Layer 4 of a small transformer language model trained on English Wikipedia (15 layers, counted from 0, width 128).
A neuron's activation on a vector x is GELU(weights . x + bias), where the dot is the dot product.

Input weights of the MLP neurons that the questions are about. A number n stands for (n - 500) times 0.0012.
n54 (bias -0.129): 449 424 447 317 700 490 489 572 418 471 430 630 663 534 431 460 608 713 357 654 679 510 549 389 468 395 387 618 405 444 560 628 507 553 451 523 487 547 737 486 513 450 446 612 217 507 397 135 633 310 574 331 773 544 234 497 580 470 372 585 343 711 479 583 553 643 411 388 578 503 355 500 638 516 507 574 451 769 452 594 513 441 425 667 392 279 543 767 520 585 421 412 507 466 461 405 511 451 694 527 390 459 438 571 456 391 477 597 616 500 408 450 515 490 650 430 510 443 393 704 593 342 518 570 408 483 584 510
n77 (bias -0.095): 345 468 289 449 604 361 398 447 410 278 504 439 511 408 680 387 485 488 722 425 523 594 508 614 598 478 359 621 425 492 507 481 619 655 542 398 478 391 380 638 656 497 742 423 536 457 634 598 317 432 693 423 363 628 711 597 363 500 398 751 250 225 641 568 475 431 371 525 531 474 615 561 573 581 545 283 401 472 478 489 528 496 459 460 314 442 646 556 555 531 354 710 341 397 624 423 455 464 648 637 434 452 400 310 430 855 507 540 486 348 450 518 599 430 574 518 507 548 447 619 983 512 300 398 425 616 381 415
n222 (bias -0.231): 500 553 611 500 801 476 392 381 527 503 474 610 409 532 437 486 525 546 649 518 294 511 420 608 503 652 427 554 388 384 548 237 75 285 519 464 489 461 667 481 771 647 662 500 667 353 723 415 433 682 486 374 567 425 367 562 444 525 574 622 409 264 219 633 338 500 583 479 594 345 556 458 315 372 441 384 403 621 427 356 720 345 613 529 556 523 542 566 586 520 350 410 582 666 528 449 508 611 511 482 300 632 584 547 547 440 554 557 656 689 415 613 574 442 562 525 763 363 597 436 699 396 377 436 551 386 481 483
n226 (bias -0.130): 648 477 483 480 713 713 564 368 373 615 447 366 359 313 566 517 503 649 304 437 601 389 492 435 500 414 348 493 556 521 587 475 582 423 377 308 500 547 716 380 638 320 575 551 587 447 635 483 429 771 627 650 585 561 580 555 349 388 465 474 454 629 319 636 623 758 459 513 443 482 600 574 445 304 729 510 507 470 431 507 483 636 390 375 686 356 639 530 585 433 411 713 456 531 681 671 575 533 331 376 700 580 278 558 302 645 449 375 517 397 500 544 537 359 424 540 452 469 576 386 433 420 453 524 528 470 685 358
n244 (bias -0.167): 386 632 337 554 529 389 589 376 523 539 682 558 441 278 511 460 409 660 633 607 554 530 659 394 245 540 537 310 177 481 397 481 477 618 259 706 468 373 565 574 496 195 740 353 415 447 396 519 416 528 409 657 625 355 678 430 553 701 474 683 440 481 652 650 582 318 452 286 364 583 518 561 653 458 357 331 560 331 426 303 440 612 297 605 455 554 411 508 562 534 443 625 650 416 486 555 633 281 570 367 533 558 613 511 617 348 555 384 615 490 428 471 611 665 626 471 507 559 405 755 504 660 621 656 597 533 412 443
n316 (bias -0.051): 339 445 553 454 611 366 469 400 635 783 327 406 593 277 482 496 567 515 432 441 327 424 303 706 659 336 600 262 452 552 650 504 463 205 610 391 615 640 335 542 367 572 489 543 731 627 432 305 426 431 415 298 221 701 497 450 441 461 526 531 510 598 452 456 535 592 344 462 510 515 424 531 662 473 416 408 456 449 453 472 479 431 546 577 540 515 428 488 496 603 638 478 665 709 719 585 504 346 607 538 542 460 613 609 830 611 327 641 441 572 562 503 481 675 475 458 493 656 599 456 440 515 754 348 403 314 611 414
n354 (bias -0.065): 569 612 475 376 778 520 627 615 386 417 586 504 352 414 511 525 521 489 572 507 447 233 365 650 671 403 569 464 441 253 514 466 672 542 555 504 591 316 468 358 472 410 514 471 354 430 627 434 496 451 812 400 690 628 748 329 618 600 150 656 388 452 571 537 374 351 445 528 480 397 556 563 514 311 433 514 476 628 391 564 462 430 316 411 600 594 615 589 664 567 629 370 341 529 535 730 686 549 344 708 425 561 521 404 572 366 525 397 429 513 542 468 310 410 428 500 675 579 490 631 440 450 331 625 547 834 661 594
n373 (bias -0.074): 425 620 430 288 575 533 492 459 545 537 632 552 482 419 500 377 271 383 621 294 601 622 625 655 611 376 514 539 349 423 583 627 548 348 438 629 642 458 636 372 451 304 518 518 659 418 536 489 639 565 557 616 449 598 291 350 551 285 355 469 356 421 522 446 710 653 454 545 392 576 362 538 440 439 307 624 578 385 400 211 568 388 355 378 511 675 712 668 490 701 538 427 447 623 619 532 601 122 592 500 497 404 329 553 814 460 489 318 444 506 441 597 454 596 379 577 489 655 480 449 545 579 572 518 546 552 533 415
n382 (bias -0.158): 248 580 473 646 455 377 341 440 660 325 614 591 472 346 553 449 558 562 714 493 718 238 683 500 598 300 507 435 323 378 248 525 346 638 687 568 503 558 547 261 392 506 531 479 424 470 427 318 457 463 447 514 429 582 821 618 631 322 458 503 543 584 628 626 453 518 553 440 522 380 621 611 464 605 514 610 503 549 545 521 610 577 590 616 397 486 626 515 691 429 627 397 292 582 417 538 337 308 590 382 755 577 447 517 445 389 435 507 561 428 450 460 389 586 271 459 448 672 510 471 507 313 375 595 625 609 432 500
n478 (bias -0.159): 317 559 532 623 545 491 592 559 419 356 652 509 564 459 598 639 548 534 481 519 308 653 475 446 442 506 326 462 410 570 497 365 437 503 487 462 372 415 541 701 469 497 576 583 627 574 277 376 629 627 384 462 411 357 512 390 358 283 526 485 590 493 639 634 571 619 384 531 530 457 809 387 570 640 595 478 736 365 620 506 685 542 381 509 306 550 410 538 664 605 491 434 507 545 368 711 486 497 255 500 513 494 423 497 401 394 323 535 236 594 375 381 393 529 603 569 426 564 466 517 519 510 582 500 477 374 663 432
n485 (bias -0.104): 575 507 483 619 525 533 285 654 395 425 390 708 670 686 536 514 415 572 329 644 332 626 484 405 355 482 496 574 568 390 440 567 264 545 460 531 414 319 497 496 601 631 630 482 426 753 507 298 548 527 487 744 398 468 531 596 256 574 656 476 469 551 617 413 617 533 360 286 510 344 597 410 141 591 504 486 636 456 525 592 435 453 464 420 613 418 411 481 580 569 322 328 542 567 548 567 328 612 639 355 322 546 507 602 627 353 472 371 378 707 690 358 652 617 561 542 668 465 565 588 605 575 538 591 464 437 221 367

Each question shows a token from some text and the vector x that enters the MLP there. A number n stands for (n - 500) times 0.013.

"ong": 531 541 581 438 470 416 484 586 608 753 637 348 634 463 325 634 528 630 601 374 314 528 432 376 493 519 528 469 633 663 510 575 524 427 448 522 490 629 535 399 384 443 450 517 534 643 481 612 415 879 447 516 429 614 370 590 615 456 487 438 530 564 553 489 521 424 302 502 559 345 477 611 508 609 441 490 548 505 452 395 566 540 509 344 519 406 508 420 384 435 468 354 367 273 462 566 320 613 469 463 507 418 420 499 565 520 603 344 499 570 391 592 473 393 679 497 543 345 441 577 567 469 187 594 672 443 581 712
Which neuron lights up most? n226

"y": 620 562 506 363 452 362 524 460 647 651 592 351 680 482 298 635 398 485 543 522 410 600 486 497 470 582 366 451 573 673 392 599 744 434 441 500 544 739 570 425 417 524 475 464 531 404 556 533 453 588 438 560 478 602 326 524 569 584 483 364 484 455 710 400 424 463 389 478 465 391 540 504 519 515 303 514 565 508 507 356 542 637 600 263 451 350 466 492 467 503 521 364 413 223 455 537 298 599 463 441 508 382 470 506 537 504 614 497 619 575 400 506 590 503 614 441 575 437 569 581 493 472 446 558 614 411 537 776
The most active neuron and its activation: n373, at about 0.1

"ast": 589 490 548 570 516 432 432 491 626 736 550 286 691 438 395 645 399 553 556 518 458 565 367 358 487 545 430 466 552 615 425 551 603 394 548 513 519 653 483 485 347 620 522 501 642 561 493 559 518 647 453 513 545 568 424 613 450 479 426 495 476 361 736 449 372 452 406 515 529 325 503 632 411 574 368 550 562 517 447 438 636 618 569 319 382 268 446 453 559 517 507 321 413 211 327 530 330 498 555 428 457 516 528 617 610 531 516 543 690 576 347 624 606 381 612 477 403 221 478 580 469 515 308 597 531 508 576 722
Which neuron lights up most? n222

"-": 553 447 472 379 447 341 510 598 595 572 505 396 626 562 344 565 399 546 644 515 557 613 298 460 431 511 508 435 638 656 487 661 664 388 553 519 562 604 474 427 305 501 653 568 595 567 496 540 488 700 371 443 651 528 541 613 582 583 503 397 524 463 744 471 447 399 369 544 418 336 427 509 476 526 382 536 612 606 335 493 561 660 566 252 424 283 337 461 446 597 527 375 335 330 429 532 393 617 517 416 577 374 535 576 538 489 525 485 642 557 362 567 508 470 612 456 432 213 514 580 523 421 310 607 643 509 592 693
The most active neuron and its activation: n54, at about 0.24

" from": 354 443 541 449 517 431 466 484 652 620 570 394 696 576 391 646 444 546 521 559 527 498 337 476 474 580 427 458 527 554 296 667 647 446 472 369 698 598 429 493 331 537 618 482 608 616 564 557 529 648 385 452 519 561 484 592 651 567 392 467 505 368 671 470 467 438 439 456 598 432 494 514 471 534 356 555 602 541 434 393 529 651 410 235 439 302 378 420 469 520 491 396 413 207 388 654 317 630 523 343 521 510 436 569 605 536 650 379 577 520 309 557 490 471 595 479 600 360 561 581 578 434 418 556 584 458 533 772
Which two neurons fire most, strongest first? n244, n485

" Ch": 615 444 514 584 495 489 446 546 596 662 515 366 726 501 395 631 447 560 549 613 395 733 397 394 492 502 437 386 504 618 415 630 663 425 505 412 529 705 495 440 379 482 573 472 684 547 458 531 540 691 443 459 562 464 426 638 622 458 396 530 530 441 682 464 431 382 392 513 545 501 543 400 419 574 298 556 687 536 519 410 520 541 579 265 421 320 410 524 463 606 567 365 416 263 447 576 317 651 530 505 549 332 494 387 439 391 644 464 581 442 371 551 522 379 651 489 703 334 512 511 538 353 380 542 513 482 508 731
Which three neurons fire most, strongest first? n478, n485, n54

"all": 535 509 611 536 450 466 458 450 644 766 581 351 643 502 371 603 433 488 531 472 463 586 399 356 471 481 470 484 482 571 431 542 676 394 596 532 587 565 482 463 346 540 625 491 731 500 483 502 496 662 444 441 672 523 341 594 528 560 442 436 510 395 655 450 346 439 355 479 559 494 463 568 547 553 339 470 476 441 421 401 549 517 596 178 488 269 456 485 515 548 483 343 341 308 487 551 321 636 537 425 457 563 508 597 593 591 602 508 721 593 227 678 504 430 635 517 500 283 583 690 562 368 276 552 680 520 505 602
Which neuron lights up most? n222

",": 464 416 498 415 444 403 562 545 695 639 479 363 716 526 353 520 457 504 623 547 404 569 321 365 487 673 491 461 663 668 487 690 685 475 494 447 500 627 544 407 375 564 557 555 528 559 552 616 440 634 345 369 460 600 592 589 551 518 471 497 463 444 691 355 374 424 383 549 534 492 488 526 518 640 393 417 498 564 420 461 495 645 502 302 489 362 408 441 514 516 463 426 314 276 435 537 212 556 540 408 472 485 484 444 641 480 583 436 644 471 365 559 566 496 618 538 474 403 596 526 548 397 390 477 648 346 573 662
The most active neuron and its activation: n77, at about 1.2

" to": 395 473 565 458 524 455 550 440 640 684 541 319 733 484 392 584 370 588 604 551 499 570 366 406 482 506 463 504 550 637 396 713 665 493 568 431 636 610 416 403 372 421 533 496 599 554 553 604 478 604 461 475 533 532 517 613 655 611 498 362 527 345 719 444 408 402 417 471 526 431 518 572 540 523 338 571 630 482 389 399 504 639 423 260 465 268 463 431 569 584 522 348 400 257 436 552 311 583 488 381 489 517 489 569 555 600 571 397 595 507 249 541 600 355 564 496 513 341 550 590 505 339 394 562 612 488 461 753
Which three neurons fire most, strongest first? n244, n77, n382

"20": 520 452 459 404 390 554 479 449 702 740 523 390 647 431 316 545 454 555 709 494 511 582 278 310 537 642 508 466 570 632 485 674 608 387 466 521 491 551 522 418 372 495 630 563 567 564 453 509 446 650 518 490 527 500 416 578 559 474 430 465 483 451 722 397 392 546 358 605 487 385 461 552 513 508 415 421 616 530 469 443 564 655 572 312 255 366 469 374 486 415 533 356 331 279 517 509 295 593 606 477 456 367 518 589 641 486 640 481 594 442 411 528 546 433 721 520 492 332 601 678 531 491 328 526 562 565 554 666
Which neuron lights up most? n77

"h": 567 510 618 554 417 342 506 465 658 571 592 396 609 544 328 542 423 507 603 573 445 554 349 368 440 584 445 488 580 679 469 611 607 433 442 483 617 706 629 372 428 485 502 497 647 444 423 560 395 666 414 405 545 564 381 635 697 417 419 421 506 456 641 383 497 545 316 548 584 366 631 582 487 538 358 531 660 522 489 506 537 649 585 310 483 346 413 480 386 591 466 339 374 260 467 589 342 592 499 409 402 370 435 479 623 469 687 406 690 557 418 545 626 378 624 481 527 326 531 586 475 410 275 528 570 381 579 629
Which two neurons fire most, strongest first? n222, n54

"th": 568 520 673 527 459 344 512 452 625 559 546 423 602 500 357 593 416 545 653 536 470 569 327 390 516 577 539 407 578 672 444 644 696 393 558 538 486 655 476 433 329 517 559 602 689 461 447 561 510 689 354 569 525 571 415 630 666 579 523 432 487 405 714 421 378 525 390 567 496 377 568 645 501 618 304 574 559 482 476 402 547 631 547 284 388 327 463 433 489 510 434 348 386 226 491 446 338 501 528 462 491 418 428 548 588 501 568 490 671 580 542 474 571 355 622 420 419 419 534 528 373 385 233 431 643 439 492 714
Which neuron lights up most? n382

" ": 528 451 436 423 408 361 436 553 638 706 481 359 678 539 433 579 235 533 555 523 555 662 335 423 478 507 506 422 599 586 413 597 655 373 488 421 534 645 518 528 257 459 640 588 573 680 544 495 554 667 373 551 529 478 472 588 613 599 499 459 490 516 791 479 418 397 396 516 432 376 439 529 509 545 332 534 725 504 347 478 520 617 521 270 428 344 536 462 551 499 516 373 413 228 446 605 336 664 540 413 480 439 528 507 546 451 668 493 576 535 311 635 510 457 604 497 575 335 603 529 425 357 408 523 546 432 590 706
Which two neurons fire most, strongest first? n485, n244

"an": 430 416 516 450 536 340 493 571 632 681 568 328 668 477 329 606 440 529 532 492 516 570 336 603 536 540 423 462 566 629 411 597 683 408 507 598 655 634 552 445 326 516 414 427 571 564 482 531 434 662 441 395 627 625 513 608 645 568 317 469 481 373 833 432 400 486 349 445 521 473 536 587 507 512 366 573 501 516 493 427 476 585 503 260 398 277 471 435 480 579 519 351 398 249 414 581 352 573 571 354 462 419 585 554 594 428 581 579 496 539 358 653 573 458 683 435 462 414 556 590 455 419 277 579 564 482 609 664
The most active neuron and its activation: n354, at about 1.7

"o": 393 446 534 404 606 444 499 527 549 711 533 283 633 534 371 567 403 493 535 538 406 650 338 433 412 550 479 459 632 624 403 610 698 409 437 505 498 718 524 459 267 508 516 523 526 560 519 518 523 790 370 576 493 610 438 526 635 532 353 401 555 387 823 502 462 511 409 586 443 438 571 630 515 566 511 590 542 481 501 442 490 663 568 233 398 363 373 485 457 459 571 303 358 279 443 540 343 615 598 348 488 466 502 647 543 583 525 481 492 590 325 641 543 426 724 489 415 383 470 554 468 331 287 594 577 560 488 655
Which neuron lights up most? n478

"on": 567 568 525 491 613 402 558 486 574 686 533 321 603 558 340 608 386 550 510 453 572 583 283 463 437 563 457 525 632 628 450 631 668 470 462 528 567 551 477 452 309 493 638 473 577 541 468 581 593 770 404 502 693 592 396 579 641 519 478 382 483 443 744 406 396 581 393 454 495 355 458 611 514 574 387 487 518 517 440 436 493 642 596 248 408 352 499 428 348 510 371 358 368 362 464 583 325 595 520 358 485 401 561 485 552 447 501 524 587 633 377 571 536 419 641 411 532 447 582 592 446 302 181 516 635 461 583 743
Which neuron lights up most? n54

"ch": 557 442 565 456 452 439 527 530 658 635 612 377 662 548 320 552 412 589 621 629 463 629 379 432 505 537 490 437 520 658 477 590 675 455 502 470 475 627 507 340 358 532 471 510 730 478 469 505 531 598 313 518 610 561 288 616 679 537 450 445 529 399 656 445 458 431 335 526 550 496 567 550 512 478 336 476 600 552 512 505 557 546 676 204 380 318 482 474 440 542 415 368 366 246 507 601 305 529 534 483 449 438 522 578 569 507 534 474 601 575 407 433 493 399 617 542 569 316 478 665 455 402 223 568 659 466 490 663
Which neuron lights up most? n54

"l": 457 457 584 430 513 344 541 271 629 664 685 490 549 546 310 469 411 514 544 410 496 586 325 487 479 554 467 512 506 674 439 693 730 474 522 517 647 667 578 356 359 437 532 534 528 529 475 455 528 693 408 515 661 612 374 572 640 476 473 378 588 447 660 328 415 568 369 574 550 403 506 587 540 544 348 488 471 491 505 439 564 534 612 333 483 337 470 412 508 627 511 288 359 268 527 490 325 542 460 442 445 436 508 548 669 449 631 422 588 570 331 584 497 503 699 450 510 350 496 515 488 373 315 508 710 493 519 661
The most active neuron and its activation: n373, at about 2.9

"ad": 542 447 556 460 334 409 467 489 604 764 542 335 652 415 316 611 448 487 570 529 437 613 349 439 525 595 502 509 640 630 508 642 698 446 598 549 550 723 500 379 364 516 494 576 545 521 495 553 508 543 402 447 587 628 354 635 567 445 520 482 537 444 650 457 443 491 319 465 477 346 447 539 554 527 265 407 454 432 478 420 519 628 632 294 479 330 450 315 476 534 522 389 444 225 531 525 324 553 505 462 504 357 540 497 591 501 656 624 626 591 410 572 499 439 634 498 481 415 468 538 415 435 361 497 667 428 571 744
Which neuron lights up most? n316

"s": 484 440 532 485 549 547 497 556 638 663 561 403 659 547 353 583 368 519 507 483 514 634 473 505 526 533 457 446 566 591 432 602 634 352 513 436 562 658 532 481 335 485 512 458 587 496 522 535 443 554 384 558 561 562 495 586 600 523 437 377 574 386 790 492 349 392 392 535 548 477 489 589 545 496 237 481 525 418 445 480 484 658 524 232 410 337 471 499 424 590 413 393 368 240 502 502 278 574 436 432 498 350 420 741 575 479 562 427 681 486 295 532 576 529 665 467 528 363 655 604 454 487 286 536 698 449 664 721
Which neuron lights up most? n373

" The": 475 497 602 479 420 434 442 591 681 655 538 350 775 494 375 547 417 577 460 536 561 563 333 330 391 664 487 394 648 596 424 574 609 451 461 523 569 668 518 488 332 450 618 504 602 555 530 519 497 533 443 526 549 598 506 594 651 474 400 413 483 499 751 395 394 385 386 587 534 514 463 594 426 614 449 594 502 514 404 382 636 554 484 266 405 315 328 482 528 470 561 385 426 382 445 597 333 607 526 450 606 454 429 482 551 512 575 394 655 545 273 561 533 451 615 468 588 332 562 490 496 388 292 526 558 470 494 724
Which neuron lights up most? n382

" or": 371 449 410 341 494 399 514 553 528 633 537 360 739 445 357 571 426 539 569 618 531 623 355 450 483 613 512 570 524 610 346 675 720 456 498 465 652 723 525 374 412 482 529 622 634 581 463 637 521 629 371 514 585 512 510 577 551 612 535 392 421 413 723 469 428 424 425 482 561 472 582 572 424 557 361 539 537 478 431 448 502 560 434 223 463 246 375 497 501 552 532 299 404 314 495 572 290 530 538 435 542 465 501 509 617 474 614 525 612 537 241 541 484 475 573 474 515 357 584 574 479 327 364 513 598 536 529 683
Which two neurons fire most, strongest first? n54, n244

" and": 431 535 546 365 468 473 525 595 589 628 523 332 755 498 333 558 445 596 592 556 541 552 323 313 464 558 493 519 578 623 421 685 631 509 406 424 541 673 499 389 463 525 513 558 581 596 476 554 458 629 393 423 519 573 507 531 552 511 485 412 450 411 696 382 360 415 413 594 592 379 513 581 519 621 430 569 535 545 453 456 503 603 455 186 404 401 342 464 475 496 546 322 371 287 466 554 287 558 459 397 567 554 558 604 647 512 602 527 645 514 279 496 529 423 588 497 426 307 560 573 538 310 370 586 652 481 564 685
Which two neurons fire most, strongest first? n54, n382

"D": 517 459 636 561 502 330 449 514 628 685 410 394 682 458 424 587 514 513 563 569 392 708 396 439 442 471 526 406 602 653 382 637 772 432 487 508 571 681 506 491 208 483 652 506 640 453 467 407 547 656 360 548 516 614 435 508 588 535 449 528 498 449 689 386 401 438 346 459 455 329 457 548 550 537 297 554 529 460 423 478 573 542 632 381 387 263 478 444 436 520 571 391 449 262 553 505 342 615 487 477 552 370 438 600 497 479 663 532 630 468 377 586 501 489 556 464 623 280 549 514 476 360 480 517 571 500 574 726
The most active neuron and its activation: n316, at about 2.4